Layer 5 of a small transformer language model trained on English Wikipedia (8 layers, counted from 0, width 128).
A neuron's activation on a vector x is ReLU(weights . x + bias), where the dot is the dot product.

Input weights of the MLP neurons that the questions are about. A number n stands for (n - 500) times 0.004.
n14 (bias -0.138): 629 688 389 476 640 669 670 435 524 595 414 433 548 439 513 282 145 383 518 311 485 482 622 576 610 469 549 456 380 404 611 439 547 410 515 489 568 540 447 655 413 443 712 449 494 653 561 461 446 470 506 581 582 559 479 597 463 441 460 519 373 326 584 714 580 416 488 414 469 439 537 488 494 355 370 525 540 586 463 717 662 583 476 559 561 598 552 416 445 607 595 570 367 491 506 565 521 417 462 445 422 488 683 519 566 402 296 575 559 443 497 488 479 460 547 522 425 467 573 469 516 694 598 584 166 597 524 604
n38 (bias -0.215): 555 734 703 400 460 376 586 530 541 520 687 525 515 603 435 364 517 470 464 418 393 686 561 465 529 620 539 486 437 437 489 453 625 346 555 453 660 550 529 662 463 486 528 424 644 494 427 462 520 497 441 546 668 594 589 606 550 528 416 355 477 478 560 497 469 503 523 655 449 455 494 389 514 410 328 316 435 508 630 505 382 571 598 352 444 396 407 494 445 611 618 455 500 719 492 633 443 407 474 592 714 436 540 528 505 488 479 598 324 467 500 694 602 537 483 520 302 390 511 477 479 459 528 492 545 751 470 455
n68 (bias -0.175): 546 550 386 488 370 434 217 480 458 584 513 497 500 503 516 426 421 616 196 601 424 484 469 482 445 417 525 558 432 367 488 550 521 469 537 555 469 509 679 745 580 578 438 549 354 564 516 383 474 603 509 404 519 407 444 690 475 408 525 445 535 402 684 692 308 515 357 311 601 595 459 440 478 443 737 405 330 623 741 363 443 491 555 564 706 402 459 378 582 561 560 487 676 720 399 491 409 415 748 509 599 612 487 516 613 613 494 500 408 435 557 634 457 522 407 471 405 518 528 279 444 497 422 380 574 631 491 438
n75 (bias -0.193): 552 724 603 566 557 712 626 334 483 563 426 752 382 486 427 311 457 403 493 361 184 443 525 436 409 583 661 583 611 514 434 232 538 386 472 549 312 307 641 353 428 722 626 681 427 572 693 486 482 486 662 457 536 453 511 439 666 571 518 555 443 307 317 479 606 490 575 302 418 554 635 647 546 536 420 564 454 475 521 527 521 315 455 547 486 504 514 514 367 726 560 433 678 642 489 363 727 510 431 444 676 528 486 340 493 606 280 490 407 385 564 514 538 304 601 446 455 742 479 571 622 579 623 707 580 583 434 679
n84 (bias -0.177): 590 552 704 616 605 585 547 689 457 394 462 540 577 331 405 478 370 594 373 440 426 448 573 447 458 594 387 360 196 297 533 206 397 464 645 595 570 350 564 657 354 356 372 381 489 421 419 305 653 522 474 507 572 422 636 330 721 411 163 523 414 547 295 620 267 542 489 522 645 644 255 627 537 452 399 511 485 400 485 564 515 556 378 560 328 552 444 489 268 368 437 570 449 363 474 532 546 421 379 350 624 357 478 649 626 534 524 730 556 416 644 504 376 537 541 436 533 551 591 611 500 352 401 511 330 579 188 243
n131 (bias -0.208): 470 519 430 879 402 640 515 488 552 739 387 342 561 287 520 646 520 533 657 708 465 263 705 493 595 389 369 540 668 504 652 523 327 458 374 439 469 435 725 610 312 668 431 634 435 516 438 204 448 573 473 650 448 567 504 492 457 543 504 801 343 489 417 641 305 773 630 251 687 658 508 414 480 500 522 598 438 488 582 598 469 492 579 641 596 375 394 536 584 556 539 554 351 484 139 373 604 508 281 331 311 627 697 473 636 648 550 555 437 492 663 666 511 484 338 571 504 546 235 469 516 458 423 481 566 220 443 550
n164 (bias -0.201): 644 681 500 592 555 626 290 642 604 629 459 425 328 392 466 436 493 104 376 260 540 334 565 641 577 577 489 459 281 553 712 658 517 507 458 434 565 464 386 493 405 556 564 526 504 731 751 447 571 636 532 496 455 472 748 596 424 449 392 422 405 402 560 511 496 630 555 218 424 647 395 664 478 409 490 496 590 703 467 479 370 554 507 380 657 797 395 445 601 514 467 536 532 457 529 531 514 423 249 454 621 450 632 656 482 815 395 800 449 532 586 573 386 496 398 496 617 496 586 667 602 405 443 627 503 368 645 507
n193 (bias -0.136): 453 465 584 605 598 577 255 531 571 503 456 420 607 561 539 538 358 435 557 613 513 452 369 586 655 651 462 641 503 472 623 609 755 355 541 536 626 627 327 464 548 510 563 634 662 516 391 673 443 513 484 539 387 398 545 470 372 367 419 457 545 544 528 491 419 436 552 513 409 527 410 432 503 390 445 532 503 532 500 475 423 626 562 588 372 619 367 566 666 450 558 638 282 532 484 422 361 550 513 643 445 436 552 374 287 510 427 710 429 386 413 490 497 603 980 602 661 487 433 448 604 748 397 519 346 412 500 494
n202 (bias -0.131): 639 509 811 531 487 565 583 477 437 346 645 546 700 657 545 586 528 438 476 516 497 453 522 406 567 263 552 399 515 661 476 540 452 479 552 557 640 405 424 585 598 487 607 274 543 519 565 609 378 555 506 484 586 717 756 440 599 475 503 404 381 554 515 744 413 456 566 543 522 576 544 647 694 478 547 581 550 565 425 497 574 565 458 497 383 453 631 519 512 659 559 663 308 633 503 488 420 440 405 687 481 460 484 509 467 408 395 591 550 619 392 491 534 634 506 471 439 658 644 494 419 358 404 400 358 453 211 438
n203 (bias -0.253): 444 454 458 576 240 442 462 561 441 366 536 515 344 355 292 333 392 601 561 705 454 473 210 551 433 457 576 590 534 409 613 492 504 477 455 489 808 595 547 422 392 476 530 452 364 402 416 485 560 469 668 484 413 441 492 606 454 581 608 687 729 620 642 526 504 576 508 550 481 518 245 554 523 828 435 558 661 461 396 734 327 442 455 484 835 658 523 414 399 122 485 431 481 554 465 133 588 641 496 679 496 481 624 546 627 595 328 547 725 621 669 551 545 573 410 677 380 440 534 442 484 668 489 358 720 457 553 778
n215 (bias -0.210): 646 503 677 355 477 493 584 476 497 494 602 380 320 351 494 481 339 569 671 302 582 693 458 587 373 523 523 420 529 625 158 500 409 458 404 374 458 561 490 493 373 497 410 425 384 480 529 605 649 406 604 536 379 453 468 590 503 579 490 675 437 560 532 567 454 435 592 608 697 497 444 629 536 664 716 408 474 507 710 557 549 444 456 384 419 349 382 570 457 468 588 474 481 477 431 358 534 424 567 697 596 300 427 415 548 644 551 568 414 574 321 510 310 434 404 570 574 788 526 592 271 678 542 618 653 636 555 532
n218 (bias -0.100): 482 401 324 403 537 452 583 340 535 478 645 395 363 496 601 507 448 395 561 437 662 507 748 695 474 496 384 463 457 529 385 478 564 579 565 331 676 442 272 704 445 500 688 630 305 496 409 375 413 522 624 441 526 461 478 530 463 345 434 538 482 554 536 547 452 552 259 397 526 417 342 422 659 268 438 500 555 614 478 518 449 655 347 685 475 364 522 493 325 627 460 427 684 383 819 348 380 535 511 144 489 536 533 478 639 847 677 770 345 630 540 586 449 651 686 459 374 450 536 441 488 621 653 575 359 269 554 598
n270 (bias -0.187): 481 396 490 621 412 451 487 366 488 404 628 506 446 288 550 545 559 664 372 474 490 506 510 414 556 441 641 520 386 624 547 632 475 573 630 592 426 609 553 565 702 453 557 594 283 648 445 206 339 323 432 549 460 401 407 559 474 581 510 500 307 497 566 494 708 574 278 477 555 552 568 631 461 376 524 311 539 533 559 428 616 442 563 510 510 659 650 500 461 441 445 307 490 258 426 547 565 331 325 426 546 577 572 601 522 736 509 500 435 672 413 635 401 399 392 629 646 636 276 529 436 699 455 399 448 474 354 532
n290 (bias -0.097): 460 528 406 538 500 456 481 485 423 358 683 361 566 522 479 595 508 401 522 467 508 431 434 490 517 548 255 458 487 468 368 555 511 487 376 568 536 582 438 622 558 291 579 282 365 665 459 492 346 533 508 603 373 603 459 553 525 500 379 523 431 484 559 578 558 578 567 316 276 672 354 542 616 420 689 608 626 519 522 433 541 514 449 553 503 467 439 452 541 556 448 486 478 396 621 548 426 479 652 593 405 451 394 395 540 432 508 588 361 454 486 514 505 638 559 475 473 575 375 420 514 535 648 605 369 455 730 429
n305 (bias -0.165): 570 569 359 414 358 409 426 623 512 596 458 417 464 550 511 488 475 645 457 560 572 350 612 479 327 341 599 704 497 380 408 401 542 414 221 549 575 621 567 399 528 362 445 500 602 564 522 372 426 298 606 734 548 365 717 487 525 478 581 513 453 515 448 583 494 701 257 419 629 233 572 509 459 550 447 459 363 604 509 600 431 393 397 421 546 513 494 532 550 425 594 441 380 475 622 443 404 400 350 497 456 417 402 396 600 715 708 485 579 709 357 510 537 531 443 500 573 424 481 381 428 421 559 341 520 386 432 543
n332 (bias -0.059): 373 575 578 439 437 534 488 364 416 386 883 438 354 581 519 540 619 530 589 456 637 382 432 405 392 465 611 599 140 561 482 639 518 375 674 532 541 411 529 402 475 513 614 386 371 468 485 430 584 460 543 472 388 515 478 510 531 375 578 529 434 476 749 543 381 456 424 475 588 414 444 318 309 625 529 528 562 516 513 428 469 631 524 541 682 459 409 272 523 644 447 559 509 382 600 425 548 702 519 475 415 482 456 547 491 449 244 415 481 445 447 449 512 650 497 290 564 320 358 538 493 421 497 606 480 351 564 460
n390 (bias -0.179): 627 547 556 527 685 447 509 507 458 475 574 730 561 528 599 393 288 601 405 484 587 615 552 544 595 604 310 468 509 527 506 346 584 561 448 509 673 512 415 613 402 398 457 319 616 440 362 570 538 522 475 679 576 509 666 522 605 631 503 436 466 364 467 518 537 573 547 364 736 432 718 619 643 556 515 378 621 488 550 428 515 503 521 409 374 727 344 598 596 521 665 392 491 447 497 246 479 464 601 540 277 279 616 369 560 427 492 480 463 470 485 434 457 472 469 516 379 558 482 494 529 663 531 639 648 594 284 414
n412 (bias -0.167): 511 405 509 466 610 595 511 405 517 349 449 489 625 483 713 511 512 464 483 523 503 394 611 380 635 383 460 397 469 596 556 606 447 548 554 545 580 489 550 474 616 565 426 500 492 456 628 377 631 571 514 421 597 451 657 526 546 529 391 672 428 475 741 525 356 524 538 480 359 299 396 349 416 569 543 474 543 543 503 439 712 578 506 665 617 733 543 284 618 561 373 354 339 411 523 541 417 444 300 457 550 551 538 500 701 479 521 554 329 568 517 413 466 460 404 482 455 508 537 578 458 341 471 478 478 582 325 548
n425 (bias -0.215): 609 543 642 636 420 447 445 521 373 359 541 601 558 359 267 558 540 583 701 649 530 464 497 268 389 668 562 581 355 597 732 726 490 665 587 521 454 405 564 547 477 466 503 582 399 597 307 468 299 533 631 176 483 658 369 554 631 503 592 575 530 622 375 542 563 475 493 612 556 425 497 477 563 642 450 470 536 636 404 538 503 467 328 503 461 536 735 564 583 529 573 621 455 477 474 437 541 707 554 718 493 555 580 523 481 405 497 631 440 607 428 460 500 755 573 490 542 255 292 477 459 638 595 616 593 513 445 516
n462 (bias -0.201): 483 482 328 539 644 461 274 485 569 560 515 444 463 613 488 521 425 564 468 518 546 682 358 429 515 555 500 566 192 293 329 635 786 472 511 566 361 588 482 605 541 397 447 652 479 576 571 605 544 504 362 587 463 411 500 387 632 625 457 692 435 479 538 416 568 527 320 350 661 483 425 334 299 514 540 676 447 332 547 576 650 464 345 457 358 632 407 667 350 583 722 486 504 411 354 586 469 652 460 624 272 500 561 385 611 353 497 689 410 567 411 536 521 926 706 380 573 514 652 829 597 531 504 472 543 576 461 387
n466 (bias -0.172): 515 248 530 425 552 506 434 500 325 352 544 572 295 446 534 733 567 362 554 610 603 367 548 491 605 478 419 534 366 387 633 696 453 586 652 461 509 518 593 613 420 475 581 348 590 469 332 426 603 410 597 337 544 407 587 358 603 604 448 688 372 482 470 432 567 566 570 455 582 448 591 393 411 555 451 583 433 354 360 462 433 585 494 525 485 488 558 682 316 538 445 612 449 497 482 556 738 585 512 524 475 215 347 564 618 675 464 500 341 449 518 438 616 594 672 416 610 559 449 394 516 592 548 550 511 469 485 455
n478 (bias -0.169): 450 517 529 415 491 451 463 515 478 571 518 557 506 517 433 528 616 427 503 349 497 555 331 670 453 479 418 406 576 497 396 391 364 359 432 463 480 500 471 517 617 695 543 326 545 427 589 590 315 477 526 421 497 481 583 591 483 581 414 340 442 612 405 607 408 535 526 480 364 511 552 395 529 809 446 616 491 410 454 425 336 595 628 314 477 575 662 471 597 514 336 480 469 471 540 536 621 547 447 372 474 380 418 335 441 503 602 568 323 497 753 336 585 659 579 538 416 444 548 335 518 651 675 565 540 503 497 417
n487 (bias -0.235): 473 666 487 380 430 591 392 573 494 578 542 655 409 584 333 380 563 692 346 364 494 409 481 545 362 417 515 526 402 485 381 360 530 295 469 342 647 537 341 636 486 632 596 363 509 411 373 451 549 516 703 525 590 560 329 516 615 506 519 565 639 473 500 417 428 402 440 613 487 479 500 355 374 563 541 588 375 557 421 536 378 591 285 554 661 500 456 436 459 503 428 506 592 375 575 509 491 427 375 581 706 577 560 742 537 568 503 509 538 543 478 436 491 566 513 740 319 629 553 418 677 466 488 473 521 872 362 571
n495 (bias -0.180): 428 534 483 490 360 490 236 633 487 503 644 416 556 332 637 597 734 486 560 520 578 368 597 468 490 510 497 572 599 235 546 581 585 507 507 373 750 366 665 309 658 451 560 599 420 545 500 477 399 342 544 305 597 458 376 393 503 568 419 430 633 474 381 523 568 436 643 591 442 452 476 582 490 561 494 555 399 327 622 651 473 327 386 411 456 514 422 576 339 500 131 503 510 547 294 278 429 543 559 440 521 447 466 514 484 417 534 414 527 527 645 685 460 534 383 811 467 586 627 714 638 549 527 411 376 476 669 668

Each question shows a token from some text and the vector x that enters the MLP there. A number n stands for (n - 500) times 0.016.

"s": 384 461 436 465 655 506 480 592 579 475 460 398 385 560 438 472 550 639 568 679 613 502 499 424 539 431 497 473 454 631 442 484 443 547 448 595 432 575 430 439 263 426 442 543 605 470 565 549 519 526 466 436 393 444 466 616 420 467 522 511 448 252 397 386 593 406 537 583 511 578 490 539 604 456 360 674 508 353 538 374 479 616 607 536 478 521 616 506 579 552 506 488 548 453 644 608 419 428 481 443 488 500 412 493 613 405 598 442 628 504 486 526 498 546 342 367 566 422 603 555 562 451 556 448 513 398 528 538
The neuron with the highest activation: n462

" bur": 491 535 478 489 568 671 510 667 546 505 484 526 498 545 370 428 406 537 518 528 581 446 508 401 453 489 417 499 504 513 486 429 508 644 511 626 381 555 382 495 385 405 489 548 569 375 548 579 535 545 430 483 424 407 472 489 440 492 593 470 429 461 471 489 518 401 554 632 458 520 658 526 519 562 339 652 527 412 440 358 489 548 648 556 394 317 571 450 547 536 474 516 571 452 632 659 463 387 683 519 458 545 438 389 636 360 551 402 511 389 500 544 493 506 329 453 643 453 490 445 566 406 618 413 482 396 651 572
The neuron with the highest activation: n290

"\n": 445 390 386 486 589 502 499 597 658 453 394 431 493 605 214 429 545 508 544 572 533 447 508 491 520 450 433 473 521 607 508 424 479 575 467 620 467 547 443 447 383 460 505 569 560 445 457 674 567 567 383 389 495 333 412 656 479 514 533 546 457 409 464 408 532 394 556 553 462 538 524 576 502 449 405 623 566 473 497 373 473 610 750 474 420 358 569 407 648 565 602 574 540 502 636 598 470 465 570 485 404 548 335 522 564 427 559 341 456 435 479 558 563 482 436 477 572 429 569 492 623 427 507 464 491 426 537 539
The three highest activations, in order: n193, n290, n478

" owner": 353 439 457 507 525 595 494 631 578 505 482 496 398 602 370 494 551 575 496 584 594 474 523 435 456 363 443 437 550 523 542 520 533 562 604 577 385 540 451 436 291 435 440 521 502 515 494 556 558 547 417 422 484 397 344 524 378 558 564 483 478 307 415 384 550 363 520 643 504 515 572 478 534 452 396 653 494 460 438 372 396 655 647 553 413 524 495 558 621 580 477 517 564 501 665 707 430 461 634 514 448 567 347 469 637 406 541 349 535 462 448 513 543 520 411 463 695 494 533 460 488 494 617 425 491 441 564 465
Which neuron fires most, and how strongly? n466, at about 5.6

"ing": 404 490 386 544 502 522 613 637 615 518 540 424 387 563 466 433 474 588 529 625 620 496 522 214 559 471 493 560 485 557 561 451 496 523 497 560 453 528 493 489 303 359 439 490 536 427 524 666 493 488 511 454 489 383 507 602 440 496 524 477 520 272 441 348 459 512 543 591 478 534 587 536 479 426 365 672 637 428 467 466 494 560 589 448 492 531 595 461 619 514 541 506 497 495 702 493 414 350 550 464 435 463 461 484 564 491 520 300 568 521 497 553 465 484 297 507 553 514 490 516 529 482 543 381 527 371 563 586
The three highest activations, in order: n305, n203, n390

" and": 401 430 478 416 598 543 480 611 509 432 448 430 458 523 395 450 533 537 502 588 575 564 454 328 545 393 502 468 605 525 533 460 526 538 576 661 462 511 445 575 375 527 475 552 500 521 536 587 562 471 336 488 450 466 483 788 440 479 537 517 382 349 452 412 481 329 517 650 521 581 491 514 524 441 321 562 563 451 516 402 528 560 660 527 458 393 523 374 569 533 437 516 554 512 629 661 430 405 617 399 445 584 436 540 634 473 590 398 554 478 467 437 464 510 345 495 557 415 575 529 532 466 539 356 586 456 547 577
The neuron with the highest activation: n68

"eria": 373 458 395 529 517 612 480 594 583 490 425 412 520 513 283 373 518 625 495 637 578 482 532 491 489 423 483 463 589 479 477 406 517 635 529 558 485 493 422 500 382 420 423 501 570 354 574 623 498 469 430 378 458 490 400 573 471 502 490 523 622 336 472 316 543 423 570 742 506 524 535 579 492 527 331 586 567 379 443 365 484 545 630 621 525 405 484 491 565 509 478 534 599 495 608 574 525 393 619 524 438 469 461 469 578 428 571 363 557 504 501 531 513 452 275 539 680 482 538 561 522 426 583 387 540 401 631 530
Which neuron fires most, and how strongly? n203, at about 4.3

" of": 522 446 458 532 470 494 588 606 585 485 434 450 447 534 388 494 501 588 585 587 571 529 486 457 518 485 440 515 571 529 508 502 514 576 529 675 560 562 546 498 254 461 474 537 489 418 496 634 479 497 520 431 394 437 365 720 443 458 515 464 431 263 450 434 566 531 516 566 453 503 561 587 586 451 297 554 585 488 511 420 532 517 692 556 513 519 528 452 683 482 512 528 513 536 620 489 461 400 603 408 428 558 486 461 533 347 462 296 589 486 426 577 496 437 344 388 530 401 521 491 541 466 529 462 483 353 591 537
The three highest activations, in order: n203, n14, n390

" Ro": 465 547 555 466 455 530 533 633 554 511 392 460 457 538 368 489 536 448 547 494 618 446 445 345 483 464 522 479 537 532 505 517 429 586 515 679 433 415 396 537 316 561 488 534 591 352 502 628 532 521 540 424 434 342 407 579 351 438 554 457 435 435 376 371 514 414 556 724 532 520 444 539 573 463 411 603 564 543 538 358 474 626 669 414 419 394 629 464 547 509 544 496 553 603 640 704 491 325 548 500 449 543 348 432 577 475 623 418 615 475 480 563 497 423 278 487 606 486 577 529 557 369 536 426 604 462 627 544
The neuron with the highest activation: n215

" issued": 343 565 480 424 518 523 556 514 581 461 478 416 429 585 439 551 502 591 475 563 587 514 516 367 522 389 452 512 491 624 545 428 567 470 506 646 511 495 427 564 304 412 552 620 479 382 487 542 482 540 506 437 492 340 340 653 463 504 565 531 486 350 488 487 535 498 515 531 493 562 535 576 420 438 253 555 509 445 487 379 501 669 661 446 375 412 580 527 629 515 397 550 585 460 633 606 508 412 656 392 478 493 451 521 624 508 602 365 524 471 502 575 415 462 397 416 503 426 457 620 518 530 558 497 538 395 585 553
The two highest activations, in order: n218, n332

" My": 372 463 480 500 491 599 508 585 580 490 433 442 492 518 385 423 532 547 466 477 518 439 337 286 501 511 461 456 595 563 526 467 486 599 571 702 438 513 426 524 349 497 427 495 425 350 530 656 531 527 509 424 565 447 397 562 437 467 556 447 382 302 443 453 540 328 635 686 499 596 529 652 474 483 425 528 504 413 445 420 543 548 693 558 452 427 637 441 538 493 552 506 530 504 645 621 502 410 567 453 513 538 458 509 644 437 548 498 651 474 504 582 456 464 307 513 634 472 572 578 496 391 445 438 593 386 514 592
The neuron with the highest activation: n84

" use": 343 468 459 504 569 520 547 698 583 521 512 488 438 593 477 519 497 590 523 651 492 461 587 374 505 430 437 507 570 590 469 429 487 579 531 643 480 446 470 613 273 417 552 566 526 464 480 683 555 504 421 469 575 288 408 585 407 461 564 505 504 280 441 404 484 349 487 571 450 585 564 620 530 440 373 547 527 357 484 340 547 627 566 521 387 409 598 479 592 489 439 499 515 452 617 515 426 433 660 481 387 485 422 573 604 379 568 483 550 447 533 528 406 515 296 462 564 521 424 498 606 547 557 459 595 399 595 522
The two highest activations, in order: n390, n290

"es": 413 551 385 506 597 539 498 609 535 462 412 395 451 553 313 431 604 631 494 582 512 565 542 338 534 445 503 509 461 577 503 502 537 522 541 699 364 614 382 490 298 461 379 526 524 397 589 525 499 547 406 424 456 355 476 643 420 476 531 504 462 387 467 342 555 466 539 718 449 650 495 493 570 481 382 599 561 364 484 375 512 571 583 498 447 445 543 462 577 556 517 460 517 498 645 652 406 384 560 487 405 530 499 503 573 443 633 334 571 482 446 623 533 448 382 433 521 465 574 653 492 436 534 385 599 393 482 623
The neuron with the highest activation: n462

" Z": 433 516 532 482 558 603 587 579 524 510 440 438 495 556 325 382 492 512 551 474 558 521 424 349 534 382 486 461 522 564 511 398 422 596 514 643 444 501 399 545 351 501 539 515 558 305 508 595 567 532 417 461 498 505 503 527 415 496 594 506 421 330 518 434 517 485 573 650 464 549 500 626 569 385 309 613 556 343 421 344 528 625 641 528 451 341 594 518 599 527 557 531 498 518 629 737 425 390 488 486 469 529 321 603 636 419 582 366 634 512 504 583 481 461 360 435 523 464 548 506 609 362 529 403 595 408 551 539
The neuron with the highest activation: n202

"st": 535 414 437 493 553 535 474 667 514 550 609 451 407 608 474 463 457 585 527 528 655 441 512 371 473 486 501 392 490 556 550 460 400 658 485 510 432 556 408 490 324 446 531 515 685 423 430 595 536 543 477 475 508 281 495 563 499 555 626 529 483 339 375 454 566 471 492 611 473 404 542 516 589 438 338 650 548 483 505 405 354 559 627 472 497 456 554 445 545 456 540 630 446 573 599 545 421 506 548 494 392 576 446 496 557 525 551 222 650 389 427 559 506 469 460 488 540 481 474 553 563 381 538 433 539 353 560 540
The neuron with the highest activation: n305

",": 412 390 435 541 532 578 518 639 516 513 566 461 513 539 440 515 582 506 519 605 558 500 559 366 490 462 469 501 488 537 564 476 459 604 470 563 549 501 391 404 315 431 462 484 503 433 452 582 522 570 350 476 557 363 420 811 415 471 500 510 501 263 410 519 531 405 573 636 463 531 523 567 555 435 410 591 508 464 455 435 550 592 657 530 482 403 490 429 673 459 476 486 463 509 651 651 435 490 513 434 496 545 387 506 591 419 475 428 490 498 522 485 481 468 321 435 468 475 567 561 612 425 548 417 558 431 564 553
The three highest activations, in order: n412, n290, n332

"ain": 537 426 442 513 579 531 479 640 563 580 509 511 389 560 415 561 529 593 487 604 443 535 594 417 492 445 440 487 434 610 586 435 436 602 552 629 501 540 505 500 310 492 465 596 587 426 496 687 503 548 361 472 503 329 452 575 423 433 550 537 488 233 398 452 574 406 520 628 543 519 522 540 512 466 320 581 438 522 495 381 531 590 571 479 396 441 612 506 608 453 464 526 565 449 673 580 464 453 568 361 377 485 468 602 472 443 438 424 637 415 515 531 403 445 401 418 474 466 454 543 576 496 551 514 564 411 551 568
The neuron with the highest activation: n390

" a": 433 512 464 505 489 562 546 552 679 491 513 468 439 573 407 336 513 587 492 492 542 474 396 378 487 404 488 461 559 551 571 456 464 599 600 624 465 579 314 582 258 537 441 493 539 446 492 627 504 505 423 422 379 511 471 635 423 515 515 427 437 203 415 423 563 355 565 613 535 565 469 561 508 458 515 553 552 394 465 451 493 646 645 557 433 497 523 454 626 621 488 532 539 559 626 577 478 415 577 468 484 532 367 469 560 428 626 370 555 499 407 550 582 514 335 424 533 569 538 536 564 404 558 490 482 373 518 549
The two highest activations, in order: n202, n290

" to": 438 494 419 544 485 550 469 651 548 583 492 483 528 623 475 555 502 565 507 591 449 417 518 331 545 405 469 499 483 541 474 480 465 657 506 595 539 544 400 527 332 526 453 491 589 470 461 581 539 476 434 438 474 407 443 773 461 446 560 511 497 269 538 456 468 441 612 444 506 584 565 562 559 387 397 585 488 408 451 441 493 618 592 525 450 367 528 449 654 499 523 457 505 525 589 543 423 464 554 473 392 586 418 502 587 404 571 316 625 446 511 534 439 513 253 394 525 486 469 536 601 461 569 344 581 493 598 501
The neuron with the highest activation: n68

"tha": 478 439 473 490 516 584 560 696 567 456 385 398 424 528 390 433 534 597 531 569 541 475 479 327 523 469 499 440 597 509 509 522 483 574 535 634 412 599 345 547 372 469 398 590 504 360 533 522 581 508 342 407 314 394 428 543 434 437 613 439 483 401 409 404 557 342 558 786 499 604 513 539 527 459 420 545 524 518 578 418 507 532 560 528 521 413 608 436 534 503 499 456 495 521 642 618 461 432 627 487 533 530 412 486 597 424 611 421 536 464 446 502 491 409 243 592 564 490 659 641 532 370 520 416 617 499 601 566
The neuron with the highest activation: n215

"d": 440 412 446 456 562 555 550 579 513 504 557 458 395 554 430 529 532 624 625 634 557 456 550 339 484 416 485 463 502 565 489 429 421 525 522 604 474 614 360 507 323 407 434 569 571 512 500 656 579 565 382 479 422 347 449 651 430 462 546 479 450 240 426 447 422 421 569 606 531 502 541 561 506 447 284 552 520 399 490 412 562 582 559 549 463 442 615 504 586 481 461 463 528 470 694 584 442 419 598 464 451 484 565 493 537 486 600 442 600 444 525 560 496 503 450 422 501 500 408 488 513 420 590 408 582 397 614 599
The three highest activations, in order: n218, n332, n305

" often": 316 482 444 488 621 589 553 533 550 557 502 425 505 584 409 507 448 549 491 519 431 426 542 313 470 475 393 453 587 520 537 501 459 589 503 654 441 568 405 517 333 575 403 544 548 497 518 605 479 515 398 498 437 371 389 654 458 549 578 583 489 367 475 373 590 442 572 614 429 592 546 422 590 386 370 615 560 320 538 404 522 667 658 503 408 406 493 448 693 530 495 490 489 557 610 540 436 505 585 519 454 451 427 468 678 447 626 370 533 429 514 491 426 482 270 418 517 424 494 562 604 480 537 391 606 468 581 588
Which neuron fires most, and how strongly? n131, at about 2.8

" However": 422 497 463 537 603 507 489 613 558 589 470 452 488 531 284 506 438 551 544 541 502 482 567 310 469 466 414 482 474 540 545 472 541 611 555 635 429 551 424 560 299 544 507 593 573 446 517 552 570 505 365 529 536 395 350 688 486 462 547 443 539 307 485 514 520 384 506 580 476 522 569 555 543 392 241 614 457 510 503 422 484 624 627 570 423 466 600 492 671 498 481 573 494 500 645 585 437 528 591 419 456 441 389 463 516 488 552 387 491 391 509 548 438 441 263 463 520 496 577 537 573 450 404 431 551 418 561 612
The two highest activations, in order: n14, n68

".": 474 521 455 543 606 551 474 606 598 499 416 440 486 525 333 496 473 491 526 548 596 469 553 397 519 447 447 511 495 638 535 448 422 628 568 623 499 531 300 470 366 458 462 506 571 396 485 521 579 545 384 493 497 466 470 774 393 524 545 536 514 280 447 531 550 360 585 545 470 469 528 570 523 455 484 610 496 441 475 420 466 627 587 512 460 407 571 348 607 522 470 490 458 411 687 604 486 419 530 438 504 571 430 478 616 468 535 386 528 458 466 532 499 417 376 414 522 411 564 509 559 449 508 461 524 417 573 609
The two highest activations, in order: n412, n14

" dead": 401 475 440 480 546 672 492 564 647 460 522 492 528 557 336 474 478 539 527 599 542 434 539 310 472 414 408 433 409 602 558 499 351 555 531 596 465 578 442 495 269 442 469 542 531 427 465 632 497 563 349 511 383 416 375 566 463 451 514 504 515 318 452 417 488 442 547 674 549 517 539 547 534 468 293 613 502 490 418 338 587 586 598 550 429 532 626 485 547 586 448 442 570 490 635 603 433 353 663 462 532 529 507 362 620 455 560 422 571 500 473 558 504 513 407 471 604 435 580 585 466 432 550 432 625 464 623 516
The two highest activations, in order: n412, n425

" (": 386 595 430 444 537 507 565 540 552 538 421 483 443 639 177 515 578 511 429 510 557 487 458 391 531 306 516 519 504 586 564 411 401 589 553 667 414 555 446 504 420 431 529 462 509 418 511 538 508 467 432 437 481 403 389 642 488 609 544 498 461 404 445 360 591 449 578 499 451 561 528 604 546 484 405 581 560 476 495 425 547 688 665 449 484 409 594 439 604 528 452 585 547 439 645 564 511 464 579 465 455 643 401 592 630 447 665 334 463 528 493 529 508 404 360 419 528 455 510 576 522 430 499 439 553 417 480 528
The three highest activations, in order: n270, n478, n332

"f": 437 419 430 479 548 588 480 655 560 490 590 450 466 588 423 410 461 664 591 565 624 460 569 350 516 456 516 454 547 525 514 476 459 605 544 613 451 495 324 407 294 369 378 466 628 454 463 547 525 541 469 489 465 432 440 609 481 509 579 498 457 344 495 466 459 531 595 578 394 549 575 530 487 363 452 513 541 371 418 491 476 508 602 581 486 482 581 454 504 484 532 591 507 487 660 636 439 323 504 423 521 534 411 488 593 389 680 349 659 457 405 528 448 475 454 533 527 537 488 570 539 434 601 360 463 399 615 604
Which neuron fires most, and how strongly? n305, at about 3.7

"mi": 404 488 447 449 560 531 493 721 545 466 451 414 398 532 301 401 499 615 618 578 521 489 443 430 512 378 485 495 523 468 582 541 456 566 517 673 442 626 330 464 318 516 465 511 477 379 517 609 553 563 399 403 475 426 436 533 394 593 578 543 471 359 462 313 533 371 556 691 410 607 533 504 572 452 332 497 633 479 552 439 516 588 583 566 420 467 584 471 579 448 511 521 562 421 623 611 560 412 539 467 469 591 479 480 519 508 527 409 623 416 490 511 437 456 463 412 608 454 520 648 617 363 467 383 586 429 637 584
The neuron with the highest activation: n203

" j": 449 450 474 537 495 587 506 548 599 399 505 469 446 651 325 380 478 482 472 573 475 437 390 384 488 437 503 457 562 515 547 482 491 587 537 676 546 464 347 523 316 365 411 524 490 470 517 639 640 559 489 446 384 453 533 557 437 472 581 500 446 366 461 412 537 417 607 707 474 527 458 494 525 492 361 645 562 348 395 373 466 572 635 466 427 393 613 486 607 518 577 505 549 505 631 627 518 433 564 471 493 586 404 471 698 394 508 394 621 478 468 529 544 480 317 409 499 547 548 561 612 349 513 510 527 456 625 595
The neuron with the highest activation: n203

" uns": 352 475 360 516 461 580 536 519 618 491 594 377 561 539 266 408 506 521 549 599 540 468 415 305 475 435 467 515 491 524 553 484 478 646 501 593 435 482 411 533 281 491 395 563 547 434 489 595 492 546 475 444 378 481 355 623 474 461 496 551 496 483 422 447 558 493 560 630 492 549 507 609 507 501 445 659 527 352 463 417 517 589 611 523 458 395 450 555 602 617 532 617 517 448 608 601 398 394 517 457 416 595 443 383 598 427 633 411 515 456 495 632 476 531 282 397 591 586 488 616 543 426 556 410 552 442 573 538
The three highest activations, in order: n131, n290, n462